Layer 5 of a small transformer language model trained on English Wikipedia (14 layers, counted from 0, width 96).
A neuron adds its activation times its output weights to the MLP's output. To switch it off is to set its activation to zero at one token and run the rest of the model.
A neuron's activation on a vector x is ReLU(weights . x), where the dot is the dot product.

Input weights of the MLP neurons that the questions are about. A number n stands for (n - 128) times 0.0019.
n292: 156, 126, 188, 93, 101, 141, 72, 140, 141, 151, 135, 82, 128, 144, 169, 119, 167, 146, 180, 174, 61, 140, 155, 115, 161, 128, 115, 179, 101, 118, 170, 107, 146, 140, 86, 109, 124, 165, 142, 141, 146, 67, 169, 97, 93, 150, 67, 180, 99, 92, 91, 134, 140, 114, 89, 143, 106, 80, 146, 103, 144, 87, 178, 112, 171, 139, 170, 144, 147, 154, 115, 215, 135, 122, 156, 147, 107, 100, 95, 157, 117, 152, 76, 100, 165, 90, 164, 106, 114, 171, 128, 115, 112, 146, 183, 133
n431: 195, 201, 140, 174, 90, 97, 166, 92, 122, 76, 117, 90, 169, 93, 87, 134, 214, 101, 110, 80, 68, 137, 112, 227, 115, 121, 134, 79, 97, 122, 89, 39, 185, 65, 70, 105, 108, 124, 85, 152, 172, 62, 190, 163, 132, 176, 82, 172, 133, 131, 106, 147, 141, 195, 182, 128, 105, 133, 165, 136, 113, 149, 120, 164, 149, 114, 145, 153, 205, 128, 64, 148, 82, 135, 89, 81, 128, 145, 113, 149, 107, 99, 145, 91, 196, 56, 172, 93, 148, 227, 174, 74, 157, 155, 81, 244
n492: 189, 49, 149, 80, 165, 118, 168, 66, 208, 132, 102, 152, 141, 119, 165, 162, 161, 69, 170, 74, 132, 125, 124, 136, 86, 95, 101, 30, 76, 93, 82, 90, 229, 153, 124, 61, 160, 205, 171, 154, 117, 147, 185, 149, 202, 196, 133, 56, 87, 183, 88, 129, 178, 158, 116, 134, 104, 124, 120, 124, 163, 123, 111, 117, 167, 174, 68, 109, 153, 155, 167, 91, 111, 112, 126, 191, 152, 44, 144, 135, 99, 115, 75, 123, 150, 149, 119, 82, 125, 138, 180, 138, 204, 65, 167, 207
n576: 64, 119, 105, 99, 137, 154, 173, 62, 79, 104, 151, 98, 153, 179, 90, 136, 165, 115, 148, 157, 82, 99, 147, 135, 77, 177, 180, 117, 111, 144, 122, 44, 161, 127, 64, 120, 196, 136, 185, 151, 63, 125, 65, 146, 157, 137, 168, 98, 141, 95, 142, 190, 199, 93, 100, 156, 171, 126, 107, 101, 170, 89, 89, 201, 170, 92, 128, 163, 132, 140, 96, 163, 190, 115, 149, 122, 208, 120, 119, 183, 124, 134, 197, 122, 175, 107, 97, 53, 122, 151, 110, 68, 65, 77, 130, 160
n710: 158, 56, 103, 129, 59, 165, 93, 76, 149, 118, 127, 211, 103, 124, 188, 104, 96, 103, 79, 112, 104, 129, 68, 112, 147, 182, 122, 135, 74, 111, 88, 156, 141, 164, 245, 129, 153, 186, 104, 143, 170, 112, 67, 112, 93, 49, 134, 210, 104, 69, 164, 157, 72, 81, 147, 107, 161, 143, 82, 81, 171, 171, 114, 130, 107, 96, 177, 124, 185, 190, 119, 186, 112, 166, 111, 102, 89, 135, 183, 139, 123, 142, 159, 55, 107, 158, 55, 151, 109, 122, 182, 108, 55, 191, 191, 129
n738: 161, 201, 89, 156, 150, 126, 116, 109, 158, 95, 92, 156, 138, 118, 135, 93, 122, 78, 133, 173, 141, 192, 80, 116, 158, 138, 144, 106, 193, 148, 104, 69, 167, 65, 158, 170, 122, 164, 86, 246, 166, 44, 134, 187, 144, 177, 109, 119, 61, 124, 128, 111, 156, 82, 110, 143, 106, 155, 167, 110, 114, 82, 223, 115, 113, 85, 116, 128, 123, 92, 121, 155, 168, 95, 124, 145, 157, 148, 91, 147, 115, 122, 122, 70, 207, 104, 141, 211, 197, 158, 164, 159, 149, 57, 182, 222
n761: 136, 108, 119, 142, 125, 179, 115, 120, 137, 120, 139, 125, 164, 128, 159, 75, 86, 129, 93, 96, 164, 129, 125, 153, 89, 47, 190, 126, 190, 169, 145, 123, 89, 166, 168, 198, 166, 151, 82, 157, 169, 153, 71, 129, 108, 161, 68, 162, 203, 131, 179, 221, 154, 160, 176, 226, 98, 92, 172, 157, 129, 131, 99, 127, 107, 128, 59, 106, 125, 94, 150, 100, 176, 149, 127, 182, 130, 88, 121, 84, 135, 119, 148, 143, 123, 159, 192, 110, 94, 132, 114, 167, 100, 108, 160, 105

Output weights of the MLP neurons that the questions are about. A number n stands for (n - 128) times 0.0027.
n292: 124, 96, 137, 79, 83, 67, 140, 157, 165, 164, 117, 139, 113, 176, 63, 144, 159, 178, 180, 114, 111, 82, 144, 136, 122, 172, 92, 120, 129, 159, 125, 124, 98, 118, 157, 114, 121, 40, 141, 137, 83, 88, 124, 110, 110, 119, 116, 193, 88, 207, 120, 128, 118, 76, 140, 158, 94, 178, 159, 112, 92, 117, 98, 187, 165, 134, 116, 197, 161, 130, 168, 157, 113, 39, 186, 96, 59, 166, 82, 96, 175, 165, 149, 107, 114, 162, 84, 127, 141, 193, 175, 110, 114, 117, 144, 133
n431: 94, 75, 86, 50, 136, 113, 118, 159, 77, 148, 130, 163, 39, 178, 190, 148, 121, 129, 143, 152, 179, 116, 106, 100, 147, 82, 126, 153, 161, 106, 162, 133, 108, 126, 131, 111, 157, 128, 136, 110, 168, 101, 122, 69, 113, 42, 120, 56, 117, 187, 115, 66, 91, 81, 160, 131, 138, 163, 76, 61, 109, 89, 71, 90, 123, 168, 145, 81, 109, 112, 183, 175, 191, 118, 162, 165, 167, 80, 156, 133, 103, 173, 111, 226, 52, 181, 119, 140, 84, 54, 169, 113, 93, 148, 132, 136
n492: 101, 184, 223, 202, 118, 106, 107, 83, 89, 131, 189, 135, 127, 132, 184, 46, 118, 106, 61, 169, 159, 132, 82, 80, 141, 200, 197, 215, 167, 102, 88, 135, 179, 87, 91, 147, 121, 88, 128, 124, 138, 162, 186, 66, 87, 134, 154, 135, 185, 90, 149, 99, 61, 84, 136, 196, 142, 130, 159, 146, 138, 83, 127, 149, 156, 141, 191, 157, 104, 133, 148, 197, 125, 117, 120, 146, 157, 233, 117, 134, 108, 122, 106, 115, 115, 128, 169, 154, 134, 141, 47, 136, 151, 192, 118, 67
n576: 128, 130, 136, 108, 124, 102, 128, 135, 110, 194, 83, 157, 188, 119, 107, 142, 152, 112, 142, 142, 93, 101, 106, 121, 97, 95, 135, 154, 158, 163, 109, 79, 137, 91, 138, 114, 89, 128, 129, 128, 105, 122, 97, 187, 7, 116, 140, 139, 133, 138, 122, 122, 57, 92, 78, 118, 199, 180, 96, 119, 160, 178, 168, 157, 111, 136, 118, 99, 240, 104, 77, 101, 118, 97, 130, 120, 195, 161, 168, 121, 158, 231, 80, 186, 102, 145, 108, 89, 162, 100, 158, 109, 136, 78, 140, 173
n710: 80, 173, 114, 110, 113, 85, 198, 149, 134, 145, 115, 126, 174, 132, 111, 108, 83, 151, 128, 132, 133, 165, 173, 110, 99, 109, 122, 175, 142, 190, 202, 108, 127, 142, 24, 78, 118, 105, 145, 100, 119, 181, 180, 120, 136, 153, 82, 103, 126, 136, 180, 101, 209, 90, 91, 90, 123, 100, 190, 142, 113, 138, 132, 113, 156, 214, 120, 146, 113, 118, 139, 141, 107, 156, 141, 125, 183, 156, 71, 109, 166, 122, 68, 214, 136, 126, 144, 149, 145, 110, 58, 160, 188, 81, 109, 122
n738: 114, 63, 149, 93, 100, 201, 90, 159, 163, 148, 162, 71, 190, 169, 92, 237, 97, 123, 142, 110, 25, 75, 140, 117, 146, 128, 138, 164, 127, 89, 133, 171, 134, 150, 153, 112, 87, 142, 115, 33, 95, 171, 74, 160, 78, 102, 109, 134, 161, 137, 133, 195, 101, 92, 129, 96, 123, 110, 102, 158, 96, 196, 105, 96, 62, 118, 109, 122, 113, 139, 101, 97, 70, 95, 135, 172, 85, 93, 131, 90, 122, 111, 47, 97, 123, 187, 151, 88, 37, 114, 110, 179, 107, 149, 90, 73
n761: 162, 162, 150, 142, 124, 111, 152, 134, 167, 71, 124, 112, 108, 197, 106, 96, 150, 93, 198, 113, 77, 160, 127, 39, 169, 120, 68, 124, 108, 82, 106, 182, 198, 151, 87, 44, 130, 131, 124, 132, 88, 135, 141, 88, 139, 206, 125, 101, 76, 130, 169, 140, 131, 81, 133, 70, 134, 156, 118, 170, 168, 112, 174, 157, 145, 177, 137, 149, 55, 119, 132, 158, 130, 112, 154, 128, 91, 189, 126, 129, 181, 141, 161, 130, 225, 114, 111, 159, 145, 111, 131, 147, 134, 137, 97, 107

Each question names a token from some text and the token that comes next. It shows the vector x that enters the MLP there. A number n stands for (n - 128) times 0.049.

Then comes g, the gradient of the next token's log-probability with respect to the MLP's output, scaled to length 1. A neuron's effect is roughly proportional to its activation times (output weights . g). A number n stands for (n - 128) times 0.0031.

"Original", then " release"
x: 179, 134, 169, 123, 130, 107, 92, 151, 137, 144, 112, 148, 96, 113, 148, 131, 187, 137, 111, 113, 131, 145, 143, 114, 157, 139, 175, 127, 116, 143, 156, 101, 135, 84, 87, 170, 120, 120, 203, 139, 172, 174, 116, 127, 93, 120, 149, 120, 84, 161, 172, 165, 84, 131, 118, 111, 148, 105, 92, 123, 112, 100, 127, 113, 162, 108, 131, 135, 119, 130, 155, 112, 137, 130, 111, 90, 84, 172, 100, 72, 121, 114, 107, 109, 93, 93, 104, 127, 131, 145, 93, 161, 139, 136, 149, 90
g: 115, 152, 139, 127, 119, 140, 122, 109, 173, 119, 58, 118, 113, 183, 174, 165, 138, 100, 173, 157, 185, 123, 169, 111, 153, 85, 156, 78, 111, 193, 135, 151, 119, 123, 121, 90, 113, 181, 128, 83, 131, 106, 172, 140, 100, 48, 92, 99, 74, 88, 175, 142, 99, 75, 118, 104, 161, 86, 95, 145, 134, 173, 174, 98, 87, 78, 141, 111, 143, 121, 68, 159, 144, 83, 96, 126, 115, 122, 88, 150, 130, 114, 106, 142, 122, 127, 113, 126, 145, 128, 38, 101, 96, 96, 85, 113
Which neuron, switched off, raises the next token's probability most? n292

" tight", then " election"
x: 164, 161, 171, 157, 119, 141, 93, 127, 149, 136, 136, 137, 123, 124, 105, 84, 176, 143, 119, 114, 116, 145, 136, 85, 128, 137, 133, 99, 132, 150, 125, 86, 111, 89, 145, 180, 134, 97, 124, 145, 172, 183, 138, 110, 126, 148, 132, 137, 101, 138, 158, 118, 110, 115, 88, 73, 190, 143, 140, 144, 131, 150, 123, 115, 137, 84, 135, 106, 96, 135, 119, 121, 175, 97, 104, 144, 109, 183, 110, 122, 90, 107, 98, 139, 87, 102, 106, 105, 138, 126, 110, 144, 116, 160, 73, 78
g: 83, 98, 109, 166, 119, 141, 177, 133, 174, 158, 146, 180, 146, 88, 115, 182, 119, 119, 124, 83, 167, 177, 108, 105, 161, 169, 184, 131, 135, 114, 145, 185, 175, 188, 122, 138, 106, 70, 157, 97, 93, 102, 189, 179, 172, 148, 124, 122, 79, 149, 169, 145, 109, 80, 149, 127, 88, 131, 139, 126, 131, 96, 150, 125, 150, 145, 43, 92, 85, 90, 135, 166, 151, 167, 139, 116, 97, 96, 124, 112, 101, 86, 107, 107, 129, 158, 139, 147, 102, 35, 127, 172, 111, 138, 148, 125
Which neuron, switched off, lowers the next token's probability most? n738

"%", then " of"
x: 199, 138, 150, 132, 154, 117, 94, 180, 156, 105, 125, 121, 113, 94, 155, 128, 155, 190, 129, 72, 139, 106, 119, 125, 108, 143, 145, 99, 105, 94, 168, 87, 143, 128, 151, 155, 130, 93, 91, 123, 146, 163, 126, 138, 160, 117, 146, 133, 53, 139, 154, 116, 110, 132, 148, 113, 134, 129, 172, 112, 95, 137, 119, 123, 134, 94, 91, 89, 103, 108, 158, 117, 221, 102, 90, 139, 121, 112, 126, 149, 116, 92, 110, 142, 80, 132, 123, 112, 140, 133, 141, 140, 113, 171, 125, 119
g: 138, 142, 64, 135, 62, 99, 132, 118, 135, 155, 194, 87, 113, 135, 140, 143, 175, 82, 146, 125, 152, 180, 151, 161, 162, 150, 164, 140, 144, 107, 139, 183, 125, 119, 111, 169, 219, 122, 127, 170, 152, 184, 187, 151, 135, 132, 153, 133, 94, 148, 188, 172, 148, 158, 132, 100, 146, 126, 148, 130, 37, 140, 138, 202, 45, 95, 105, 108, 126, 160, 143, 139, 173, 150, 126, 165, 134, 172, 138, 97, 176, 136, 128, 98, 156, 143, 149, 126, 156, 120, 154, 143, 115, 88, 124, 108
Which neuron, switched off, lowers the next token's probability most? n761

" also", then " broadcast"
x: 154, 166, 169, 140, 160, 153, 81, 164, 149, 136, 108, 106, 103, 120, 105, 159, 173, 121, 135, 136, 107, 134, 148, 120, 137, 147, 133, 145, 103, 153, 162, 81, 140, 121, 123, 191, 100, 155, 136, 109, 153, 153, 107, 91, 105, 157, 169, 145, 108, 142, 135, 160, 143, 149, 128, 51, 102, 88, 136, 134, 108, 88, 134, 110, 130, 108, 108, 147, 129, 153, 120, 114, 156, 84, 153, 139, 114, 102, 122, 96, 81, 80, 87, 132, 89, 147, 107, 140, 127, 139, 159, 175, 151, 152, 147, 103
g: 108, 224, 145, 157, 113, 77, 101, 165, 111, 148, 76, 172, 111, 125, 164, 80, 159, 111, 141, 151, 144, 104, 135, 150, 147, 128, 144, 126, 85, 134, 90, 82, 104, 120, 145, 145, 126, 78, 122, 150, 140, 124, 80, 108, 160, 187, 109, 118, 122, 88, 201, 155, 54, 118, 126, 156, 134, 165, 110, 132, 184, 129, 122, 121, 140, 110, 124, 96, 134, 106, 98, 117, 98, 85, 82, 111, 76, 182, 132, 96, 149, 115, 142, 113, 117, 75, 110, 30, 117, 105, 143, 146, 74, 70, 170, 105
Which neuron, switched off, lowers the next token's probability most? n292

" ", then " |"
x: 164, 150, 156, 119, 123, 114, 85, 86, 148, 144, 159, 103, 113, 76, 144, 143, 154, 202, 128, 118, 126, 144, 114, 127, 100, 118, 147, 121, 145, 126, 152, 78, 156, 96, 161, 140, 110, 153, 127, 117, 136, 148, 135, 117, 158, 113, 161, 106, 112, 133, 162, 137, 111, 122, 108, 109, 139, 49, 143, 152, 147, 113, 128, 97, 147, 122, 101, 136, 121, 186, 112, 103, 154, 99, 137, 121, 78, 114, 90, 135, 75, 99, 116, 119, 101, 176, 99, 152, 136, 96, 108, 133, 114, 154, 159, 109
g: 131, 129, 175, 132, 91, 113, 176, 143, 120, 125, 115, 115, 100, 131, 169, 97, 158, 122, 49, 141, 68, 91, 98, 116, 141, 130, 170, 105, 145, 164, 130, 173, 142, 160, 138, 153, 142, 141, 81, 156, 82, 139, 135, 123, 101, 124, 219, 185, 143, 198, 135, 113, 99, 120, 188, 150, 112, 144, 114, 102, 105, 128, 99, 34, 138, 89, 80, 146, 124, 103, 132, 134, 127, 109, 111, 112, 123, 159, 169, 71, 117, 129, 64, 187, 71, 123, 102, 88, 108, 132, 96, 184, 148, 109, 83, 144
Which two neurons, each switched off alone, lower its probability most, in order? n492, n292

" was", then " proposed"
x: 178, 147, 155, 134, 141, 132, 103, 167, 150, 145, 111, 104, 115, 143, 117, 177, 157, 123, 153, 143, 126, 158, 139, 152, 104, 151, 144, 104, 127, 126, 107, 109, 163, 124, 94, 152, 96, 108, 107, 112, 129, 138, 128, 98, 175, 141, 179, 149, 64, 107, 165, 140, 82, 153, 136, 99, 131, 132, 131, 129, 104, 98, 112, 119, 129, 112, 139, 143, 159, 154, 104, 78, 119, 89, 123, 104, 106, 154, 89, 127, 83, 87, 107, 143, 59, 146, 99, 138, 131, 134, 147, 116, 152, 94, 151, 93
g: 85, 119, 94, 112, 147, 97, 117, 160, 119, 59, 68, 175, 145, 173, 114, 98, 106, 135, 95, 109, 148, 93, 130, 128, 115, 78, 160, 70, 106, 123, 62, 124, 135, 157, 160, 85, 138, 154, 115, 117, 151, 202, 71, 164, 147, 146, 164, 158, 170, 208, 206, 122, 121, 96, 169, 135, 169, 143, 177, 53, 129, 91, 151, 122, 166, 99, 63, 102, 121, 104, 139, 107, 135, 110, 154, 157, 104, 109, 102, 163, 154, 84, 136, 109, 112, 116, 136, 154, 137, 141, 123, 99, 144, 158, 98, 160
Which neuron, switched off, raises the next token's probability most? n492

" Pu", then "tin"
x: 165, 153, 178, 141, 137, 141, 91, 106, 119, 123, 121, 109, 148, 104, 135, 142, 109, 109, 79, 76, 97, 142, 162, 170, 111, 136, 133, 126, 125, 154, 154, 81, 113, 108, 128, 127, 150, 75, 154, 109, 134, 156, 99, 120, 191, 113, 149, 120, 87, 118, 105, 146, 93, 113, 103, 124, 178, 164, 144, 157, 157, 150, 118, 154, 114, 84, 106, 120, 119, 129, 133, 123, 125, 81, 118, 127, 119, 122, 117, 129, 120, 123, 147, 127, 113, 84, 55, 94, 149, 147, 151, 71, 163, 178, 156, 87
g: 135, 171, 148, 110, 111, 108, 181, 115, 85, 150, 79, 91, 179, 134, 139, 158, 141, 108, 152, 119, 48, 151, 166, 95, 125, 76, 115, 127, 119, 135, 194, 111, 144, 157, 125, 141, 153, 127, 101, 171, 95, 187, 111, 163, 51, 169, 106, 118, 148, 94, 114, 137, 155, 215, 105, 79, 144, 133, 101, 127, 160, 82, 108, 125, 122, 101, 129, 166, 187, 122, 90, 151, 156, 164, 144, 166, 203, 166, 153, 130, 211, 126, 168, 133, 123, 161, 82, 102, 151, 147, 118, 125, 123, 106, 111, 138
Which two neurons, each switched off alone, lower its probability most, in order? n576, n710

" public", then " organization"
x: 146, 138, 172, 138, 108, 133, 118, 126, 187, 142, 144, 136, 103, 123, 126, 106, 161, 132, 92, 130, 135, 128, 130, 124, 115, 163, 162, 111, 131, 137, 150, 88, 150, 120, 122, 166, 121, 126, 114, 135, 191, 151, 92, 116, 144, 141, 155, 106, 108, 120, 162, 132, 89, 123, 127, 137, 195, 114, 139, 158, 118, 115, 113, 159, 132, 86, 112, 125, 86, 107, 146, 125, 184, 86, 147, 83, 114, 184, 114, 78, 79, 98, 110, 122, 44, 127, 106, 115, 122, 108, 147, 136, 118, 150, 98, 108
g: 87, 151, 74, 107, 165, 192, 197, 113, 83, 182, 176, 101, 188, 132, 134, 177, 125, 105, 175, 119, 99, 111, 110, 77, 165, 88, 214, 98, 107, 81, 103, 120, 164, 154, 99, 146, 118, 145, 120, 120, 96, 127, 120, 145, 147, 156, 120, 95, 121, 154, 147, 152, 100, 106, 124, 109, 96, 151, 121, 182, 88, 148, 156, 155, 86, 149, 110, 130, 129, 130, 146, 159, 96, 98, 115, 164, 207, 177, 107, 138, 164, 124, 169, 99, 184, 184, 145, 100, 127, 81, 118, 109, 109, 114, 118, 76
Which neuron, switched off, lowers the next token's probability most? n761

" |", then " Ta"
x: 144, 164, 158, 182, 135, 83, 79, 120, 124, 121, 120, 106, 122, 104, 103, 157, 125, 190, 125, 122, 137, 125, 147, 161, 100, 135, 157, 94, 122, 138, 146, 82, 144, 140, 127, 162, 117, 126, 153, 120, 115, 160, 121, 120, 148, 147, 176, 138, 125, 140, 147, 159, 127, 104, 96, 102, 115, 99, 141, 146, 105, 146, 109, 74, 135, 115, 114, 113, 66, 120, 122, 89, 176, 117, 102, 76, 109, 142, 112, 145, 114, 110, 100, 122, 87, 127, 95, 177, 133, 99, 127, 170, 109, 140, 144, 67
g: 186, 172, 110, 96, 132, 100, 108, 118, 74, 97, 135, 128, 108, 121, 110, 62, 93, 83, 128, 160, 146, 73, 159, 158, 183, 171, 85, 143, 151, 123, 102, 94, 176, 141, 142, 128, 141, 98, 161, 214, 71, 200, 47, 103, 109, 157, 148, 105, 58, 151, 115, 149, 148, 164, 101, 104, 132, 135, 135, 159, 121, 143, 157, 178, 128, 156, 143, 100, 115, 123, 117, 130, 103, 116, 145, 175, 102, 134, 159, 146, 120, 155, 117, 133, 184, 97, 175, 91, 123, 113, 171, 163, 128, 134, 128, 58
Which neuron, switched off, lowers the next token's probability most? n761

"TV", then " series"
x: 188, 150, 145, 140, 115, 127, 101, 156, 158, 152, 143, 124, 97, 118, 140, 134, 149, 147, 95, 69, 171, 106, 132, 143, 111, 174, 132, 131, 118, 108, 147, 58, 155, 116, 155, 112, 95, 70, 179, 127, 148, 116, 81, 130, 173, 128, 149, 104, 120, 122, 163, 115, 86, 120, 112, 136, 134, 86, 140, 130, 110, 121, 144, 124, 102, 110, 134, 109, 106, 124, 139, 117, 128, 81, 107, 146, 105, 183, 109, 68, 114, 109, 114, 130, 92, 86, 98, 83, 115, 107, 157, 124, 128, 137, 150, 78
g: 189, 146, 51, 130, 122, 115, 181, 142, 120, 118, 119, 78, 121, 177, 117, 170, 91, 167, 98, 144, 95, 131, 180, 118, 87, 114, 112, 103, 187, 121, 130, 89, 111, 101, 115, 137, 148, 116, 97, 129, 127, 138, 145, 129, 84, 74, 138, 127, 150, 153, 104, 116, 126, 93, 65, 129, 187, 58, 121, 183, 134, 86, 177, 102, 107, 192, 138, 64, 93, 109, 74, 116, 121, 148, 182, 155, 186, 195, 122, 77, 120, 149, 116, 127, 100, 129, 123, 143, 134, 164, 57, 109, 136, 128, 127, 123
Which neuron, switched off, lowers the next token's probability most? n710

" eventually", then " become"
x: 204, 149, 191, 104, 144, 158, 88, 146, 170, 106, 110, 116, 119, 115, 123, 121, 184, 137, 185, 127, 129, 147, 145, 115, 98, 125, 122, 112, 108, 160, 91, 131, 131, 143, 136, 174, 108, 140, 132, 93, 151, 148, 125, 111, 136, 162, 178, 147, 69, 107, 149, 172, 118, 151, 97, 79, 143, 115, 139, 132, 104, 105, 146, 111, 130, 104, 137, 120, 128, 117, 111, 122, 137, 98, 113, 121, 78, 147, 102, 93, 97, 86, 87, 95, 77, 124, 100, 137, 154, 131, 136, 117, 122, 119, 123, 122
g: 141, 166, 158, 136, 116, 152, 158, 136, 111, 75, 108, 138, 162, 179, 89, 154, 148, 120, 117, 196, 135, 79, 67, 129, 84, 113, 51, 66, 128, 147, 85, 102, 148, 111, 135, 123, 186, 101, 108, 87, 98, 110, 114, 155, 90, 96, 126, 95, 115, 135, 104, 165, 138, 89, 110, 69, 151, 92, 110, 107, 138, 156, 124, 137, 120, 124, 148, 143, 136, 151, 224, 66, 127, 141, 166, 148, 129, 153, 211, 108, 115, 89, 107, 145, 135, 109, 107, 112, 161, 162, 102, 213, 86, 127, 127, 142
Which neuron, switched off, raises the next token's probability most? n492

" the", then " party"
x: 174, 207, 156, 164, 152, 135, 114, 149, 165, 118, 150, 119, 164, 118, 138, 136, 140, 170, 139, 93, 73, 135, 165, 119, 143, 171, 128, 131, 127, 151, 147, 108, 167, 123, 132, 119, 103, 137, 130, 104, 139, 136, 113, 111, 157, 163, 159, 110, 116, 149, 157, 153, 126, 146, 134, 94, 107, 102, 148, 155, 123, 134, 147, 117, 143, 113, 147, 162, 63, 119, 103, 99, 132, 81, 164, 105, 134, 140, 90, 101, 111, 75, 113, 94, 60, 142, 118, 149, 148, 141, 111, 147, 127, 153, 143, 72
g: 123, 53, 137, 107, 95, 136, 145, 168, 103, 190, 161, 78, 129, 83, 144, 116, 115, 122, 142, 81, 147, 70, 124, 140, 127, 133, 203, 122, 120, 138, 120, 141, 139, 118, 177, 126, 62, 75, 92, 94, 140, 79, 151, 121, 209, 150, 100, 214, 127, 129, 141, 182, 66, 102, 121, 89, 131, 94, 142, 153, 109, 154, 159, 82, 102, 123, 111, 57, 151, 89, 121, 164, 147, 66, 95, 106, 124, 145, 126, 121, 114, 103, 164, 126, 118, 148, 152, 136, 108, 167, 170, 122, 127, 118, 164, 173
Which neuron, switched off, lowers the next token's probability most? n292

"ga", then "nov"
x: 197, 196, 126, 163, 116, 173, 80, 149, 97, 108, 165, 117, 129, 98, 132, 142, 145, 142, 82, 96, 122, 133, 125, 154, 96, 106, 129, 154, 87, 151, 155, 119, 139, 150, 132, 126, 118, 87, 124, 112, 77, 149, 99, 110, 204, 130, 165, 119, 100, 153, 121, 103, 80, 115, 143, 141, 89, 174, 133, 161, 122, 129, 149, 137, 147, 117, 120, 127, 90, 149, 111, 124, 107, 115, 133, 133, 97, 145, 157, 116, 118, 109, 124, 106, 118, 51, 95, 96, 137, 116, 131, 122, 142, 150, 140, 97
g: 62, 67, 177, 97, 118, 122, 95, 72, 116, 62, 97, 88, 180, 132, 100, 140, 145, 172, 65, 116, 130, 95, 130, 202, 118, 79, 127, 125, 92, 120, 168, 177, 90, 100, 104, 121, 144, 130, 106, 79, 140, 95, 132, 124, 115, 59, 141, 59, 99, 88, 133, 147, 140, 113, 113, 146, 126, 131, 126, 145, 129, 103, 126, 148, 106, 159, 108, 111, 152, 142, 169, 107, 80, 166, 180, 106, 150, 215, 163, 71, 139, 76, 156, 151, 127, 97, 125, 140, 105, 109, 147, 102, 97, 150, 131, 93
Which neuron, switched off, lowers the next token's probability most? n431

"0", then "–"
x: 188, 156, 132, 154, 94, 151, 120, 108, 136, 148, 117, 169, 129, 107, 100, 162, 129, 179, 156, 78, 121, 103, 115, 115, 113, 142, 118, 124, 129, 127, 179, 36, 127, 136, 93, 138, 74, 112, 138, 145, 151, 145, 107, 123, 104, 91, 145, 122, 82, 90, 148, 131, 124, 97, 132, 116, 130, 89, 132, 141, 102, 127, 139, 114, 151, 108, 107, 114, 91, 168, 84, 110, 172, 88, 120, 71, 105, 142, 128, 88, 122, 114, 97, 167, 119, 134, 82, 143, 159, 133, 127, 148, 151, 134, 130, 133
g: 81, 141, 142, 156, 136, 179, 169, 125, 157, 120, 27, 206, 173, 189, 132, 97, 181, 136, 168, 94, 128, 108, 103, 138, 90, 129, 94, 161, 121, 144, 137, 100, 70, 172, 169, 91, 162, 116, 155, 98, 118, 145, 154, 173, 111, 173, 106, 129, 127, 76, 57, 114, 141, 98, 75, 143, 121, 142, 144, 95, 165, 149, 120, 105, 161, 148, 145, 134, 135, 146, 102, 114, 128, 134, 130, 122, 240, 106, 94, 116, 169, 143, 129, 111, 116, 155, 129, 115, 129, 130, 121, 53, 135, 107, 102, 138
Which neuron, switched off, raises the next token's probability most? n738

"ly", then " work"
x: 156, 135, 168, 133, 147, 161, 98, 170, 116, 104, 69, 102, 113, 127, 88, 142, 170, 101, 164, 134, 126, 149, 165, 81, 119, 124, 148, 137, 138, 140, 174, 88, 124, 130, 134, 184, 70, 177, 117, 128, 144, 121, 95, 93, 128, 155, 140, 134, 91, 114, 159, 136, 111, 155, 110, 80, 171, 149, 120, 153, 108, 102, 119, 132, 136, 93, 120, 140, 120, 139, 102, 95, 135, 109, 141, 168, 105, 123, 146, 122, 83, 125, 107, 79, 72, 109, 97, 139, 159, 88, 138, 146, 116, 139, 130, 117
g: 148, 202, 166, 171, 62, 96, 111, 107, 147, 93, 164, 43, 108, 108, 156, 100, 168, 88, 135, 130, 152, 99, 130, 100, 165, 132, 38, 154, 127, 172, 184, 119, 148, 121, 121, 101, 127, 152, 140, 195, 174, 78, 91, 156, 148, 99, 72, 86, 158, 108, 163, 150, 117, 124, 161, 130, 164, 121, 129, 73, 128, 118, 113, 131, 142, 85, 136, 109, 107, 83, 140, 111, 130, 84, 132, 118, 129, 160, 141, 189, 158, 139, 152, 100, 161, 140, 130, 139, 91, 113, 57, 181, 108, 109, 161, 140
Which neuron, switched off, raises the next token's probability most? n738

" in", then " a"
x: 146, 152, 159, 139, 134, 145, 123, 114, 164, 104, 129, 105, 150, 120, 120, 143, 162, 110, 142, 139, 99, 135, 150, 135, 118, 148, 149, 135, 158, 141, 139, 110, 144, 91, 150, 190, 111, 122, 103, 135, 141, 135, 89, 106, 145, 136, 136, 135, 80, 91, 166, 146, 87, 130, 136, 81, 144, 96, 145, 159, 127, 137, 107, 128, 128, 115, 137, 138, 110, 158, 105, 101, 141, 96, 129, 147, 89, 166, 137, 123, 84, 56, 68, 96, 120, 154, 104, 149, 127, 106, 85, 160, 155, 154, 165, 67
g: 121, 41, 148, 130, 115, 159, 150, 152, 144, 132, 139, 163, 117, 194, 65, 168, 148, 95, 153, 151, 119, 87, 121, 162, 140, 153, 157, 137, 135, 148, 83, 179, 161, 139, 139, 130, 99, 145, 117, 158, 138, 127, 133, 129, 174, 118, 125, 155, 105, 154, 112, 111, 121, 144, 129, 127, 58, 131, 124, 122, 55, 109, 142, 139, 204, 140, 155, 127, 139, 138, 119, 151, 139, 127, 78, 119, 105, 49, 196, 146, 150, 72, 96, 69, 98, 156, 81, 136, 159, 175, 150, 190, 219, 140, 121, 140
Which neuron, switched off, raises the next token's probability most? n710

" “", then "We"
x: 152, 168, 164, 130, 119, 120, 80, 144, 113, 146, 145, 126, 150, 140, 121, 168, 148, 114, 101, 119, 90, 141, 163, 163, 112, 144, 140, 84, 154, 106, 141, 76, 140, 112, 153, 103, 127, 152, 91, 118, 167, 116, 73, 99, 128, 140, 170, 100, 123, 125, 129, 170, 132, 105, 124, 113, 194, 114, 173, 116, 106, 151, 134, 104, 113, 114, 142, 140, 129, 108, 122, 68, 121, 98, 129, 117, 108, 139, 85, 125, 114, 71, 79, 125, 96, 151, 104, 150, 150, 132, 151, 112, 153, 125, 140, 67
g: 158, 83, 93, 118, 163, 129, 150, 156, 116, 161, 131, 110, 132, 157, 72, 124, 133, 120, 155, 139, 112, 42, 151, 162, 83, 199, 105, 150, 103, 88, 174, 72, 146, 183, 128, 96, 125, 126, 131, 177, 117, 85, 98, 126, 112, 154, 147, 84, 151, 103, 150, 178, 98, 151, 105, 139, 103, 125, 147, 147, 85, 152, 187, 91, 122, 129, 100, 114, 84, 57, 160, 171, 90, 153, 154, 121, 127, 95, 194, 163, 145, 131, 145, 136, 190, 95, 52, 141, 136, 156, 66, 129, 148, 115, 155, 114
Which neuron, switched off, raises the next token's probability most? n431